Layer 5 of a small transformer language model trained on English Wikipedia (10 layers, counted from 0, width 128).
A neuron's activation on a vector x is GELU(weights . x + bias), where the dot is the dot product.

Input weights of the MLP neurons that the questions are about. A number n stands for (n - 500) times 0.003.
n3 (bias -0.123): 546 639 458 486 434 106 285 553 435 421 519 608 503 543 701 312 566 576 527 588 376 542 427 479 422 472 551 528 493 453 486 687 517 749 392 538 604 419 469 525 842 472 462 496 334 527 309 701 594 525 580 619 651 653 569 375 586 503 436 478 504 384 490 386 406 221 565 603 544 562 400 576 497 374 410 641 616 435 440 560 581 190 530 356 463 742 373 349 425 544 514 533 480 421 660 559 403 635 720 669 627 552 467 496 354 531 327 479 475 385 452 430 517 416 525 385 442 639 382 634 573 643 459 486 524 454 640 199
n41 (bias -0.150): 604 614 408 595 664 409 500 423 740 683 545 380 379 585 542 601 557 479 328 552 823 504 598 374 598 580 538 447 430 411 442 179 225 404 420 566 384 628 597 393 549 389 546 579 493 658 523 471 489 148 541 573 473 493 493 707 490 384 456 215 345 489 447 474 443 444 430 549 489 479 288 465 405 415 397 560 532 535 486 583 448 410 334 473 611 549 399 311 375 657 457 631 577 469 529 617 465 571 422 564 532 567 358 470 329 578 691 468 726 341 430 575 239 440 570 707 625 411 613 585 415 477 209 647 514 605 489 354
n61 (bias -0.160): 511 814 392 567 437 739 564 546 473 404 416 572 312 536 582 562 372 433 577 526 504 432 532 674 596 599 273 567 554 277 239 719 318 732 574 565 489 347 529 368 646 485 308 303 367 541 528 458 507 576 446 291 532 573 521 377 546 459 511 360 512 297 545 263 511 448 639 574 662 612 481 552 334 969 581 330 598 515 663 629 528 515 536 461 409 385 555 500 467 364 575 504 386 448 474 545 396 433 234 307 374 638 292 636 577 500 496 351 317 318 474 478 709 547 550 586 675 410 522 540 370 569 778 588 500 489 353 585
n75 (bias -0.173): 456 557 577 645 508 353 562 583 409 591 578 770 570 433 741 439 290 445 355 332 354 351 411 753 282 444 446 603 659 433 628 558 522 539 700 608 546 293 468 432 678 459 589 318 630 395 606 358 364 648 440 599 638 507 385 411 388 576 504 427 618 351 233 578 628 616 371 449 275 456 675 755 431 397 583 485 360 608 489 563 446 414 361 441 504 674 507 521 267 381 459 379 514 594 327 401 717 588 533 430 435 438 354 511 556 563 455 380 523 525 500 526 457 357 607 603 421 863 537 468 335 341 504 750 544 605 489 425
n87 (bias -0.150): 364 517 397 237 609 560 614 373 436 575 393 550 597 583 466 537 462 483 769 524 443 735 431 570 581 475 710 407 629 527 454 651 421 436 506 549 397 372 439 446 551 524 635 556 328 384 535 546 507 402 530 254 267 547 212 471 711 551 500 579 644 601 321 522 538 589 571 428 332 400 510 637 473 403 530 456 486 602 587 609 391 486 618 559 453 369 337 523 459 459 434 412 595 493 604 310 485 462 438 515 479 290 507 751 450 677 475 600 525 258 579 763 520 536 435 472 635 324 414 510 283 459 544 204 674 532 417 623
n90 (bias -0.126): 518 653 627 471 515 504 507 478 470 637 484 366 555 368 221 457 438 638 518 546 528 745 627 330 216 574 446 423 477 602 317 598 334 556 538 718 205 511 247 360 400 687 511 518 374 511 378 578 620 555 493 541 753 635 424 577 653 536 474 489 436 686 493 469 445 460 534 489 542 525 402 547 640 662 484 569 540 482 471 519 362 629 464 435 379 169 590 729 532 328 709 462 486 450 500 606 448 511 782 235 435 467 377 606 500 405 359 351 165 461 572 485 546 573 409 712 482 449 613 700 551 303 643 593 576 411 471 563
n95 (bias -0.140): 651 452 399 118 441 415 395 531 624 582 668 594 620 600 437 448 496 545 279 617 427 626 615 443 339 572 500 500 446 341 565 440 347 547 535 361 446 314 544 457 599 643 221 424 667 463 361 588 541 515 511 415 587 654 443 524 425 500 623 297 434 609 444 306 631 704 639 548 441 194 340 556 581 617 36 537 526 574 462 447 370 462 646 440 657 373 511 782 639 522 609 525 390 315 624 384 423 664 658 595 411 736 465 531 392 530 530 437 441 617 474 605 386 646 430 571 420 713 537 644 474 281 564 507 667 634 432 662
n126 (bias -0.148): 516 572 404 618 595 507 674 741 500 653 634 581 445 654 430 513 306 535 570 378 618 503 531 174 411 628 415 339 620 515 229 401 522 525 497 440 488 578 506 527 456 442 387 601 451 617 452 363 542 435 543 440 484 629 488 394 463 516 503 604 701 453 449 711 661 564 586 481 344 465 411 580 576 413 545 481 487 345 520 435 642 340 406 570 349 558 516 562 487 667 571 388 566 582 545 407 529 420 306 388 465 478 568 667 629 510 121 308 513 472 446 362 569 568 420 274 575 506 590 506 551 597 497 481 296 461 455 608
n194 (bias -0.157): 424 395 529 290 665 456 402 533 734 432 573 481 638 384 442 349 428 464 410 490 478 244 490 550 533 473 490 552 503 613 490 549 536 598 390 682 412 475 462 490 472 408 290 543 576 687 482 536 690 609 400 294 405 561 543 597 706 287 670 551 323 411 552 507 533 481 493 510 600 497 468 526 406 490 458 500 421 545 675 583 407 454 551 451 535 497 461 150 551 522 484 589 542 561 317 536 471 663 520 479 539 418 689 361 336 906 556 396 483 630 713 477 423 517 425 543 420 399 412 544 624 415 389 558 532 437 704 528
n198 (bias -0.140): 458 551 711 545 624 618 337 457 478 380 574 607 406 543 579 500 479 431 452 568 413 334 339 391 536 518 388 417 428 663 461 552 562 681 464 474 480 470 371 400 496 521 221 486 412 538 542 507 653 311 437 256 527 497 589 416 686 401 418 645 652 319 427 346 393 624 239 545 405 566 438 510 486 791 474 641 241 633 588 444 613 430 493 631 392 698 295 644 483 585 751 687 820 527 406 531 584 517 608 332 675 645 453 392 649 608 475 486 540 493 383 490 578 566 320 542 341 344 427 560 545 504 559 490 479 412 388 459
n229 (bias -0.214): 319 545 545 571 654 638 546 533 497 552 653 386 513 438 474 350 352 353 500 510 440 626 273 391 427 483 535 383 621 425 544 481 439 304 442 486 550 433 494 537 390 719 484 573 460 407 585 480 454 605 663 513 557 541 414 452 494 523 270 548 419 595 399 376 396 481 466 545 751 630 484 575 371 355 377 600 513 503 559 603 345 665 570 561 570 269 583 620 634 379 644 472 446 471 618 748 360 549 575 638 652 588 421 422 376 379 464 296 507 589 474 784 580 521 486 448 440 484 487 453 376 345 299 751 416 414 713 398
n245 (bias -0.130): 433 565 579 516 441 452 497 568 583 572 500 468 710 468 378 529 553 364 435 561 391 611 588 443 486 628 474 277 586 663 367 559 464 510 335 326 637 665 396 572 707 267 490 574 500 536 435 416 440 373 678 428 433 526 255 419 532 605 659 590 276 607 318 349 490 635 397 343 511 543 381 503 451 452 604 674 594 428 423 581 332 460 435 397 636 370 575 622 643 676 600 481 510 363 513 420 595 431 647 549 681 358 242 579 585 606 463 460 448 384 454 497 354 650 310 616 536 473 589 407 510 611 574 507 687 355 590 285
n256 (bias -0.158): 728 430 504 603 764 526 575 600 284 528 584 469 554 490 507 694 482 392 316 595 490 420 272 402 566 361 563 486 444 427 581 389 325 639 351 476 576 567 444 422 565 554 323 187 354 571 483 500 478 500 521 232 476 577 728 393 143 422 467 384 522 511 392 489 443 507 470 266 375 489 446 407 450 601 717 610 786 454 500 679 337 478 500 690 346 614 511 556 521 482 460 581 697 493 565 496 574 604 558 492 265 285 557 351 681 489 511 643 466 486 610 536 373 299 448 399 381 547 665 683 518 574 546 734 457 467 507 457
n259 (bias -0.194): 389 577 390 671 471 425 434 206 518 507 614 473 503 484 610 242 649 562 585 507 350 630 500 304 383 395 338 673 664 470 383 630 397 674 461 647 301 524 537 368 361 594 472 500 423 401 474 444 358 803 493 554 547 615 409 471 408 452 549 662 575 540 476 649 428 370 664 394 631 689 191 637 466 539 411 391 406 605 556 598 369 451 483 428 476 314 412 493 480 317 420 467 520 412 362 486 339 507 292 620 329 476 660 446 493 690 451 562 529 423 575 707 338 631 489 299 507 503 486 653 452 504 665 524 650 560 559 552
n280 (bias -0.158): 403 760 338 437 426 467 411 424 474 686 534 448 582 405 475 437 436 716 594 500 631 381 238 709 576 594 730 621 548 466 591 165 585 655 553 423 264 469 562 566 399 610 314 493 568 605 516 594 518 457 442 467 274 497 419 451 415 433 536 404 710 448 720 504 596 465 625 591 586 595 429 567 749 456 496 152 546 608 554 558 328 464 614 533 365 477 479 445 469 608 521 296 451 538 543 514 478 472 432 414 461 263 578 423 646 525 453 401 541 597 395 408 500 515 353 248 666 780 624 411 486 615 538 423 363 417 607 454
n326 (bias -0.076): 517 410 507 241 493 416 398 493 440 524 659 447 483 285 564 617 586 429 503 527 480 420 403 490 246 618 560 323 423 372 416 483 378 566 423 285 710 586 547 588 496 538 418 572 307 487 509 769 721 445 435 416 543 643 352 522 500 645 472 518 380 301 490 493 476 601 451 537 748 568 574 368 453 352 394 530 380 594 603 746 310 590 464 603 490 256 443 428 350 357 733 526 597 527 350 541 406 619 558 654 689 493 432 542 573 575 382 510 511 530 594 585 653 561 447 381 274 639 622 539 551 662 630 386 665 628 551 588
n333 (bias -0.078): 500 493 540 473 415 483 273 521 665 393 612 503 541 413 517 503 541 473 623 335 431 438 293 706 503 775 556 585 493 464 785 537 450 415 544 570 474 404 685 241 575 598 735 322 325 440 720 349 551 456 318 689 591 573 426 518 561 380 365 239 644 440 304 457 388 403 399 457 625 544 507 476 450 595 635 413 582 427 620 452 610 421 579 459 530 461 453 647 583 553 486 570 477 603 503 375 491 446 615 504 483 432 468 633 458 571 538 298 571 352 580 466 520 885 324 605 513 537 544 471 220 511 352 500 490 469 520 548
n389 (bias -0.106): 489 521 521 507 433 518 567 547 378 321 621 631 628 673 514 570 650 351 664 663 603 677 496 403 587 652 723 596 654 534 588 299 355 620 463 605 425 524 483 357 556 429 461 223 522 539 566 633 511 400 616 427 596 597 460 553 731 296 435 485 511 837 369 470 450 725 419 293 410 525 564 525 433 408 806 581 507 493 324 384 504 388 521 379 469 354 573 469 423 681 411 637 458 542 671 660 433 542 575 522 560 358 310 282 544 407 388 532 667 358 521 560 392 571 338 251 431 528 373 623 443 496 364 570 732 381 536 400
n391 (bias -0.115): 422 500 490 507 390 284 406 557 529 500 578 497 314 333 545 479 465 479 600 572 470 511 530 433 693 521 565 349 522 423 593 333 344 483 549 473 456 701 514 435 530 588 423 571 599 521 363 493 609 380 627 507 611 633 493 741 520 490 675 358 333 577 332 452 458 299 225 334 603 611 392 608 372 656 372 583 711 345 528 792 588 447 524 467 585 585 586 388 500 678 581 464 510 297 626 525 500 333 591 552 302 668 551 413 382 318 589 570 814 493 611 346 603 614 464 672 561 374 500 332 395 280 403 779 528 479 486 462
n418 (bias -0.172): 536 682 422 539 565 554 578 617 530 639 674 427 405 466 617 375 661 454 564 525 506 636 379 493 416 600 442 477 243 453 681 373 455 658 525 546 380 634 506 611 500 385 349 563 570 584 272 507 507 536 660 436 481 462 534 199 328 494 513 507 303 296 520 407 617 516 473 652 534 653 351 500 506 405 560 429 322 323 493 862 631 507 621 583 694 521 654 491 526 513 553 660 596 410 493 431 529 562 340 445 442 353 356 558 339 696 600 279 473 373 555 618 436 431 537 451 494 490 347 547 480 525 437 558 526 483 477 574
n472 (bias -0.174): 455 376 572 561 124 401 407 387 525 592 713 610 431 523 531 497 427 455 602 574 327 444 525 476 567 672 446 634 461 440 719 692 609 477 500 669 477 497 524 667 405 642 503 347 346 517 366 741 379 573 526 482 660 631 526 657 701 541 408 478 332 532 720 598 448 398 468 374 358 366 527 531 449 421 660 466 236 537 469 577 591 290 534 429 476 511 476 500 581 405 316 578 476 232 348 569 481 534 386 340 490 723 547 643 525 611 433 459 486 560 510 679 176 471 468 535 436 627 304 546 644 481 672 503 425 458 483 414
n476 (bias -0.182): 600 374 511 678 573 511 857 496 363 755 465 756 463 285 548 464 515 257 370 357 400 485 609 332 481 328 464 489 675 450 508 390 405 596 379 600 294 507 388 454 465 504 489 470 343 482 428 605 353 526 627 508 770 594 577 364 387 336 613 431 519 416 353 500 563 562 675 271 539 288 427 719 384 420 238 617 363 308 586 493 461 485 672 424 554 617 442 464 432 536 604 531 370 659 625 393 352 749 666 519 624 449 558 634 579 537 571 379 435 550 576 511 413 632 515 611 446 507 474 549 540 512 437 177 565 721 633 516

Each question shows a token from some text and the vector x that enters the MLP there. A number n stands for (n - 500) times 0.01.

"our": 495 283 518 520 393 355 316 466 485 406 444 510 397 827 431 496 695 742 429 400 487 498 457 491 473 417 543 351 563 459 557 569 501 611 583 407 439 454 585 550 527 435 311 382 587 547 529 457 429 435 409 608 571 436 550 439 425 608 540 584 557 591 549 499 815 604 690 683 718 672 479 338 611 446 525 612 270 517 467 427 500 599 482 519 541 520 564 258 688 271 131 724 296 775 564 594 450 721 343 516 521 702 662 390 531 473 554 589 432 374 822 395 636 394 379 579 568 373 369 466 355 473 552 483 453 319 425 492
Which neuron fires most, and how strongly? n194, at about 3.5

" ": 526 378 539 625 406 468 380 489 515 482 345 498 298 544 381 602 497 746 345 582 419 409 668 407 597 599 658 409 430 583 398 579 668 586 661 246 362 670 517 530 622 575 366 413 583 599 548 264 246 415 391 632 628 479 607 610 429 641 356 574 280 546 566 433 612 363 632 438 552 680 478 540 530 419 418 590 463 511 457 377 538 709 294 547 705 584 519 302 689 426 545 613 713 502 570 611 607 628 364 716 644 391 589 473 522 356 638 410 548 506 695 519 581 370 316 611 495 345 494 354 294 423 241 403 344 622 474 502
The three highest activations, in order: n41, n391, n229

"em": 647 297 378 554 685 466 377 648 385 344 344 679 502 740 359 427 669 661 413 569 455 550 660 403 596 544 664 464 469 434 333 672 623 511 624 501 306 448 588 359 500 490 554 432 582 605 749 357 391 448 317 587 464 451 558 573 471 767 392 478 412 571 504 555 606 605 371 488 568 658 375 319 626 397 362 634 452 458 439 522 387 665 491 698 543 741 429 401 575 533 267 619 585 527 397 572 471 625 394 647 399 554 593 489 495 386 476 548 264 542 825 388 658 507 237 493 462 597 355 525 392 331 405 510 404 326 458 721
Which neuron lights up most? n256

" Ni": 463 292 407 577 539 401 330 431 409 391 209 598 462 726 287 656 390 603 468 470 492 462 549 448 542 583 497 552 484 655 594 675 602 691 790 320 426 453 439 592 673 680 390 507 647 489 577 358 214 499 254 552 584 396 327 605 482 796 443 652 449 589 571 554 709 437 657 539 568 554 474 312 687 509 363 520 368 460 548 448 325 735 358 615 634 432 437 549 529 416 326 542 623 536 605 516 541 555 560 485 500 452 581 627 539 474 577 597 281 310 675 413 627 398 399 531 589 239 527 532 444 422 339 234 621 505 440 506
The two highest activations, in order: n87, n90

" served": 540 364 344 587 558 412 352 431 454 341 421 565 333 466 367 687 471 544 277 450 386 542 734 405 571 604 529 622 582 632 466 804 688 696 590 460 419 644 513 388 448 438 293 497 618 550 670 342 301 471 363 873 524 511 619 596 357 592 371 767 455 630 472 487 595 561 444 594 519 644 511 537 517 409 390 617 384 530 359 441 417 747 449 496 596 455 545 360 496 446 368 477 672 577 559 490 552 639 374 630 529 547 545 702 540 431 561 566 504 495 701 421 570 343 207 574 539 445 249 509 278 553 519 383 429 345 336 644
Which neuron fires most, and how strongly? n259, at about 3.6

" ==": 490 367 527 607 560 471 454 540 597 397 430 485 382 711 315 614 585 604 450 523 412 567 612 533 610 601 558 487 441 609 536 653 581 641 632 343 530 486 437 423 466 461 439 382 507 420 552 337 409 494 489 569 617 599 558 407 406 497 371 623 438 686 579 393 520 546 624 680 560 843 297 462 588 360 489 513 504 586 600 369 318 580 372 593 687 455 581 361 567 372 361 323 721 585 338 447 550 770 258 766 549 334 604 469 506 475 521 650 353 552 879 255 513 449 208 583 480 508 442 374 398 524 493 434 277 322 477 610
Which neuron lights up most? n259

"er": 627 456 404 516 390 632 438 483 437 362 294 596 389 609 369 756 715 654 441 362 537 605 478 707 590 644 519 299 467 448 430 487 676 667 619 478 538 464 498 534 551 305 557 576 513 503 579 528 479 492 588 784 599 391 487 466 432 780 282 462 307 474 646 296 655 437 461 492 543 666 472 418 486 501 495 459 345 584 534 452 481 712 416 413 476 525 646 301 509 531 330 877 440 592 449 457 345 706 317 523 644 550 529 582 424 496 417 596 406 591 673 503 545 331 278 429 691 495 653 501 340 265 439 411 344 250 490 594
Which neuron lights up most? n61

"or": 602 147 267 569 552 481 393 335 479 467 403 651 479 664 306 450 825 571 202 414 385 524 589 365 541 514 534 430 427 711 550 697 541 412 503 450 541 480 465 620 634 648 439 321 580 472 387 356 464 667 315 522 428 506 590 596 473 557 351 508 494 642 508 356 483 546 596 548 580 451 433 370 626 404 606 521 412 501 545 494 434 597 557 670 557 649 346 397 550 562 312 593 371 492 491 682 599 735 314 684 583 479 570 504 649 371 586 682 367 410 693 417 536 466 429 688 666 677 290 623 309 515 314 298 546 359 448 574
The two highest activations, in order: n95, n256

"ce": 542 426 499 650 267 381 463 541 496 364 280 550 444 612 429 632 601 767 533 416 384 688 533 417 462 604 455 337 364 451 397 540 659 650 626 631 589 450 521 606 505 491 429 500 542 573 643 449 363 432 440 819 708 402 702 311 503 475 533 550 560 457 520 484 608 546 730 521 488 830 488 321 680 370 468 493 341 494 447 458 397 572 367 633 597 631 547 278 513 482 160 574 478 571 535 452 605 678 397 651 582 481 514 433 551 436 475 488 637 373 841 394 629 349 368 671 435 352 540 357 451 529 472 412 272 393 283 502
Which neuron lights up most? n3

" their": 576 300 535 495 497 477 385 515 413 453 342 572 320 694 343 722 568 696 550 363 471 466 621 428 627 462 560 414 467 540 547 514 673 605 651 444 405 607 471 347 754 549 371 533 682 462 725 397 171 451 515 618 682 567 519 507 357 686 423 672 399 574 646 406 561 498 572 687 531 597 402 520 505 148 449 610 309 529 503 405 383 666 569 587 530 466 469 415 527 372 381 509 672 533 565 511 490 634 474 576 564 471 568 523 565 401 468 497 476 480 676 405 570 333 284 514 685 484 448 453 324 445 420 475 538 431 395 540
Which neuron lights up most? n87

"che": 542 501 233 735 481 357 372 582 549 316 291 512 435 496 268 563 790 534 542 321 554 516 646 487 546 520 760 528 381 472 374 417 491 636 632 442 394 315 522 686 278 438 376 563 555 538 647 364 541 470 484 687 617 459 573 448 498 661 652 510 540 468 612 411 615 498 669 532 495 677 490 341 536 558 422 460 434 557 437 550 378 587 518 846 418 681 429 379 597 283 173 533 622 656 426 506 519 746 525 555 405 463 573 708 482 281 440 612 342 471 547 649 564 436 399 530 653 566 524 351 466 445 192 370 373 496 622 480
Which neuron lights up most? n280

" and": 562 458 444 614 345 485 248 541 378 437 278 480 448 457 362 668 600 642 525 412 377 429 751 539 682 562 510 496 459 594 510 486 728 534 559 440 630 506 510 509 581 508 298 298 484 490 622 415 311 533 263 701 560 453 559 642 405 594 373 529 318 584 570 377 506 541 624 598 494 770 489 527 430 279 436 571 398 584 394 284 413 742 405 557 701 501 650 630 567 567 432 659 670 495 499 380 503 633 565 703 598 479 539 531 473 457 501 622 487 490 627 462 609 448 335 580 672 538 420 402 127 526 443 274 444 407 321 597
Which neuron lights up most? n333

"ject": 711 543 344 446 408 370 440 556 386 317 266 642 363 639 370 667 523 648 508 360 533 677 568 519 480 545 371 518 430 453 383 445 664 598 660 378 476 399 349 575 551 495 614 500 741 535 693 189 474 358 254 656 628 534 552 469 407 770 429 419 433 502 522 420 787 625 490 385 632 812 538 411 500 398 446 580 461 721 538 446 573 542 449 626 453 558 675 511 539 394 406 554 482 567 438 698 499 435 569 391 591 698 590 493 509 383 474 668 460 675 654 572 615 358 323 387 573 232 334 572 325 401 413 350 363 402 425 499
Which neuron fires most, and how strongly? n61, at about 1.2

"30": 462 359 461 639 597 459 535 496 427 380 367 524 379 584 366 568 500 686 421 340 443 596 697 505 600 526 593 400 617 457 536 512 754 625 701 324 544 513 357 431 618 529 639 398 649 493 607 502 246 502 484 587 764 401 591 631 345 683 516 666 430 633 474 473 524 571 540 487 598 611 269 392 461 309 435 726 467 677 536 267 344 699 465 614 416 579 540 363 481 322 191 652 458 619 493 494 655 600 365 629 517 599 509 585 624 291 420 444 365 572 641 314 599 423 388 584 666 431 523 376 349 423 360 322 415 441 496 516
Which neuron fires most, and how strongly? n476, at about 2

" b": 537 508 423 502 546 337 340 501 447 384 327 678 448 498 288 628 709 676 399 295 365 438 580 451 549 637 618 377 411 515 575 558 665 546 721 371 521 487 541 422 575 637 373 512 529 540 697 455 400 582 319 402 532 481 577 563 394 657 355 576 230 602 555 541 692 500 382 412 415 719 411 522 505 527 612 724 576 489 257 459 366 799 416 675 661 662 560 449 535 511 557 586 517 552 703 674 563 760 470 743 574 419 442 577 433 356 645 412 392 488 652 442 549 404 398 484 509 339 358 250 288 405 216 529 393 445 421 446
The two highest activations, in order: n391, n229

"s": 437 323 445 590 511 351 337 510 426 452 376 659 383 643 331 614 602 781 537 323 427 426 577 505 614 616 527 543 416 403 401 600 539 736 708 516 416 636 383 446 709 444 548 469 602 532 597 449 283 410 553 501 640 622 564 480 369 669 438 706 489 623 609 310 500 481 466 646 529 671 459 438 529 215 446 603 295 614 452 527 404 666 475 549 618 513 638 381 510 309 385 610 530 451 534 612 615 602 414 555 488 442 494 531 578 513 573 621 343 545 695 264 482 369 223 572 652 489 539 521 388 496 332 416 519 329 431 538
The two highest activations, in order: n3, n418

"ri": 587 238 474 598 394 357 531 323 466 418 293 597 383 711 201 503 521 490 481 393 381 465 576 540 605 427 559 396 456 762 423 598 539 748 552 444 472 560 489 732 668 653 336 480 421 402 490 527 366 543 398 539 612 324 698 383 604 683 162 489 552 604 592 563 444 467 623 267 536 566 661 368 448 546 215 669 495 587 676 627 498 623 426 525 640 515 419 422 464 454 299 578 370 691 560 679 398 652 338 784 506 609 603 527 549 552 498 599 347 474 652 327 525 466 465 644 431 403 517 452 446 511 404 253 391 537 487 546
Which neuron fires most, and how strongly? n476, at about 8.1

"op": 628 263 488 412 476 370 392 501 581 549 297 549 377 413 407 532 589 585 305 293 340 429 427 402 536 592 465 347 479 507 599 644 746 575 766 513 465 441 564 508 587 651 383 428 597 584 669 467 438 320 355 389 567 499 741 538 590 779 577 496 182 510 440 575 568 312 470 490 769 713 471 457 715 395 455 672 384 441 405 548 264 618 475 684 555 621 587 278 593 557 287 634 518 458 388 614 506 536 516 624 417 497 617 563 600 474 477 574 401 578 694 505 676 519 386 519 647 548 395 497 313 454 276 337 439 310 595 630
The three highest activations, in order: n194, n391, n326

" de": 445 412 379 696 370 554 362 502 455 197 169 674 346 539 373 481 463 678 511 508 412 508 668 593 551 486 457 449 315 521 542 550 681 431 716 437 589 524 600 565 397 586 443 433 487 475 682 391 354 485 582 768 675 457 679 400 565 553 478 687 401 476 657 449 641 294 559 533 531 579 369 636 633 396 510 505 513 504 376 384 397 704 590 496 660 651 513 318 412 507 389 624 620 484 516 502 652 689 506 531 599 553 682 585 518 410 518 670 461 592 776 560 514 363 338 480 605 542 477 291 240 310 234 327 339 376 377 477
The two highest activations, in order: n472, n3

" the": 440 374 565 523 485 486 419 565 388 437 436 553 309 649 404 728 549 732 533 423 452 438 640 519 723 564 531 436 442 511 566 496 611 612 641 438 418 601 402 445 733 501 410 498 677 498 739 433 206 476 438 570 655 560 553 420 346 636 401 639 458 570 644 305 528 474 635 661 559 678 378 463 447 147 517 644 343 606 440 424 399 631 523 588 521 468 445 374 532 420 408 512 673 518 551 548 512 617 436 578 410 475 491 561 605 383 489 472 500 580 726 393 551 389 217 599 612 494 360 431 359 462 424 439 494 422 421 545
The two highest activations, in order: n418, n280

",": 494 339 397 564 414 477 372 371 537 468 372 429 285 502 254 643 531 494 499 398 511 558 813 590 654 455 486 461 507 611 449 663 657 680 655 431 662 627 383 448 717 531 510 440 575 531 526 494 352 375 481 649 573 476 557 534 544 762 187 498 289 573 670 457 508 413 557 631 762 505 330 513 629 240 494 504 409 640 383 297 393 768 414 516 566 532 676 389 480 548 351 499 624 585 445 601 488 663 410 476 591 451 539 480 564 317 372 580 450 559 563 424 509 359 366 621 655 509 507 398 332 568 366 453 477 487 379 633
Which neuron lights up most? n41

" Ra": 486 538 448 544 536 482 307 533 391 406 412 636 334 500 250 523 495 761 399 523 369 594 676 370 534 563 294 362 521 570 522 418 657 640 828 323 529 467 478 540 502 566 224 703 491 544 519 426 287 487 297 617 614 416 621 342 305 748 418 613 425 652 436 455 511 482 636 701 615 499 571 462 446 518 577 614 420 524 379 489 437 755 500 576 747 539 545 391 645 325 314 642 480 630 512 485 490 747 502 570 603 541 485 599 632 421 528 558 392 338 787 505 590 363 287 430 584 496 452 469 401 403 258 323 554 439 410 630
The three highest activations, in order: n418, n95, n90

"ist": 549 438 597 631 387 432 423 529 336 450 391 470 186 579 334 683 604 617 521 369 425 500 534 523 534 628 629 356 396 496 532 517 860 601 679 444 396 640 424 463 796 412 492 402 484 502 760 356 335 395 449 709 565 458 493 491 480 652 333 629 454 606 601 259 572 496 713 574 485 678 419 489 441 338 438 596 435 566 413 415 523 699 493 633 529 657 494 371 538 320 365 605 685 463 454 520 648 655 344 524 570 533 657 567 546 416 423 565 486 558 759 388 622 384 310 412 513 503 393 483 309 405 435 428 386 403 402 656
The two highest activations, in order: n198, n126

"b": 495 517 426 573 477 392 355 554 471 253 408 682 443 606 229 525 705 550 455 454 424 351 509 389 698 683 717 385 525 537 479 362 656 469 527 357 401 653 519 353 502 762 376 451 433 601 495 360 410 542 410 457 529 436 655 388 277 708 366 643 255 649 574 472 553 405 490 500 462 721 507 408 679 544 503 600 258 676 467 346 464 709 444 725 718 629 616 402 612 487 295 606 442 633 519 491 556 668 338 703 583 453 650 538 653 416 523 544 315 533 458 412 533 515 366 468 686 513 516 411 415 584 432 358 294 316 471 673
Which neuron lights up most? n280

"n": 491 391 413 583 451 432 357 533 504 427 360 486 378 583 515 716 533 597 364 321 445 524 644 459 573 530 520 554 479 640 522 398 715 717 653 560 460 473 382 552 570 491 420 403 586 542 739 379 146 514 409 701 535 482 507 650 360 605 251 617 313 693 484 387 590 413 527 562 477 634 573 400 530 336 308 752 427 471 303 343 220 751 446 588 691 483 694 537 616 425 460 551 541 615 609 484 500 727 425 607 551 461 517 714 596 356 529 515 417 539 649 381 538 516 299 598 609 317 432 633 395 421 527 305 476 308 445 585
Which neuron lights up most? n90

" we": 504 420 488 409 302 405 363 483 446 509 314 672 513 625 385 547 511 649 411 505 439 497 638 604 698 551 393 529 279 506 378 521 654 696 664 406 540 529 438 482 447 593 410 464 503 570 814 486 366 556 596 591 594 490 551 425 308 658 340 603 381 598 599 421 625 449 539 624 721 685 442 480 486 392 398 597 437 447 397 378 347 734 518 583 744 626 443 299 598 418 463 619 543 624 443 682 473 875 555 514 634 440 522 505 552 379 688 566 273 489 653 369 559 515 272 464 509 243 462 423 217 479 336 510 422 433 477 373
Which neuron fires most, and how strongly? n229, at about 3.1

"T": 553 461 466 555 364 359 322 530 470 564 363 377 303 558 232 595 497 713 422 378 464 514 685 436 552 489 601 278 465 617 558 554 716 768 556 372 545 431 385 417 803 639 511 525 545 578 711 465 384 487 282 509 577 494 379 637 487 853 650 483 493 666 611 376 575 426 531 530 610 716 579 481 481 576 529 676 459 411 438 399 519 709 372 510 630 600 467 381 668 471 308 580 563 428 518 515 561 607 346 575 481 577 429 594 669 314 654 506 436 403 567 380 505 363 303 504 613 380 375 550 345 419 318 354 312 369 376 597
The three highest activations, in order: n391, n245, n90

"z": 456 472 320 644 495 442 413 421 548 526 452 695 491 813 339 503 513 474 420 471 497 421 559 437 475 617 746 529 437 519 423 440 575 545 795 283 496 414 475 522 523 596 508 525 639 681 471 520 525 594 369 659 601 221 444 451 323 683 675 466 519 696 472 525 718 461 597 203 627 554 552 420 582 405 486 712 413 550 473 403 442 615 388 591 620 328 622 570 592 578 335 492 496 479 465 543 366 783 309 748 661 354 561 595 490 373 585 648 310 448 646 434 339 473 378 530 662 484 465 505 292 419 473 135 438 332 393 550
Which neuron fires most, and how strongly? n95, at about 5.2

"ter": 322 294 512 627 393 446 314 464 391 386 304 597 229 556 363 671 616 683 414 412 571 410 488 586 652 483 491 362 468 515 586 574 741 643 657 365 523 449 401 549 582 476 395 392 593 532 552 426 384 406 457 615 419 542 429 621 452 771 533 389 391 637 742 578 549 469 582 607 532 750 507 476 469 406 582 731 492 598 400 463 315 717 549 494 617 597 454 367 576 371 425 710 491 499 589 584 443 662 417 613 669 469 629 690 516 404 586 486 346 521 604 399 533 471 191 641 539 657 405 532 274 381 379 344 421 330 375 469
Which neuron lights up most? n472

"ed": 542 471 390 579 194 512 407 630 411 469 326 545 429 650 219 582 630 605 423 354 434 621 685 349 558 550 571 401 478 457 498 617 801 599 565 439 428 618 457 322 649 536 407 380 668 563 553 416 300 478 288 746 542 488 485 582 432 657 439 533 422 550 638 492 535 418 500 543 537 577 409 571 722 293 319 579 369 661 375 270 590 686 392 522 697 429 567 337 435 555 265 543 526 453 358 587 635 520 448 582 698 413 470 772 496 418 505 534 505 592 800 567 696 457 360 480 542 580 503 474 364 423 582 486 434 455 290 546
Which neuron fires most, and how strongly? n472, at about 2

"min": 457 257 490 554 297 522 313 687 324 250 411 534 371 517 465 472 692 829 395 464 359 496 530 446 327 549 638 290 439 584 559 664 711 514 640 442 337 433 381 405 520 544 339 412 710 502 581 572 424 419 330 428 522 291 629 620 430 847 453 601 559 592 625 671 607 433 421 483 659 696 651 685 612 305 430 528 321 563 560 452 428 710 542 576 636 657 560 369 450 350 432 616 493 584 572 624 541 628 458 603 526 426 631 575 507 477 507 666 241 452 594 467 591 518 403 529 507 454 420 552 419 508 373 353 337 402 453 515
Which neuron fires most, and how strongly? n326, at about 1.8

"et": 406 383 384 426 303 346 451 591 440 467 344 578 362 589 426 646 587 681 343 553 441 525 647 340 675 464 658 353 273 520 486 461 748 621 804 430 400 461 573 362 500 550 401 449 575 586 697 463 337 453 361 448 561 426 610 508 317 592 317 621 580 521 610 521 755 522 523 645 496 687 565 435 399 421 307 710 440 598 430 495 374 733 480 544 744 740 655 261 607 445 401 511 517 443 612 620 498 662 258 664 446 535 483 558 612 490 348 511 301 564 652 334 635 435 338 623 516 513 477 396 315 580 513 442 446 436 417 587
Which neuron lights up most? n95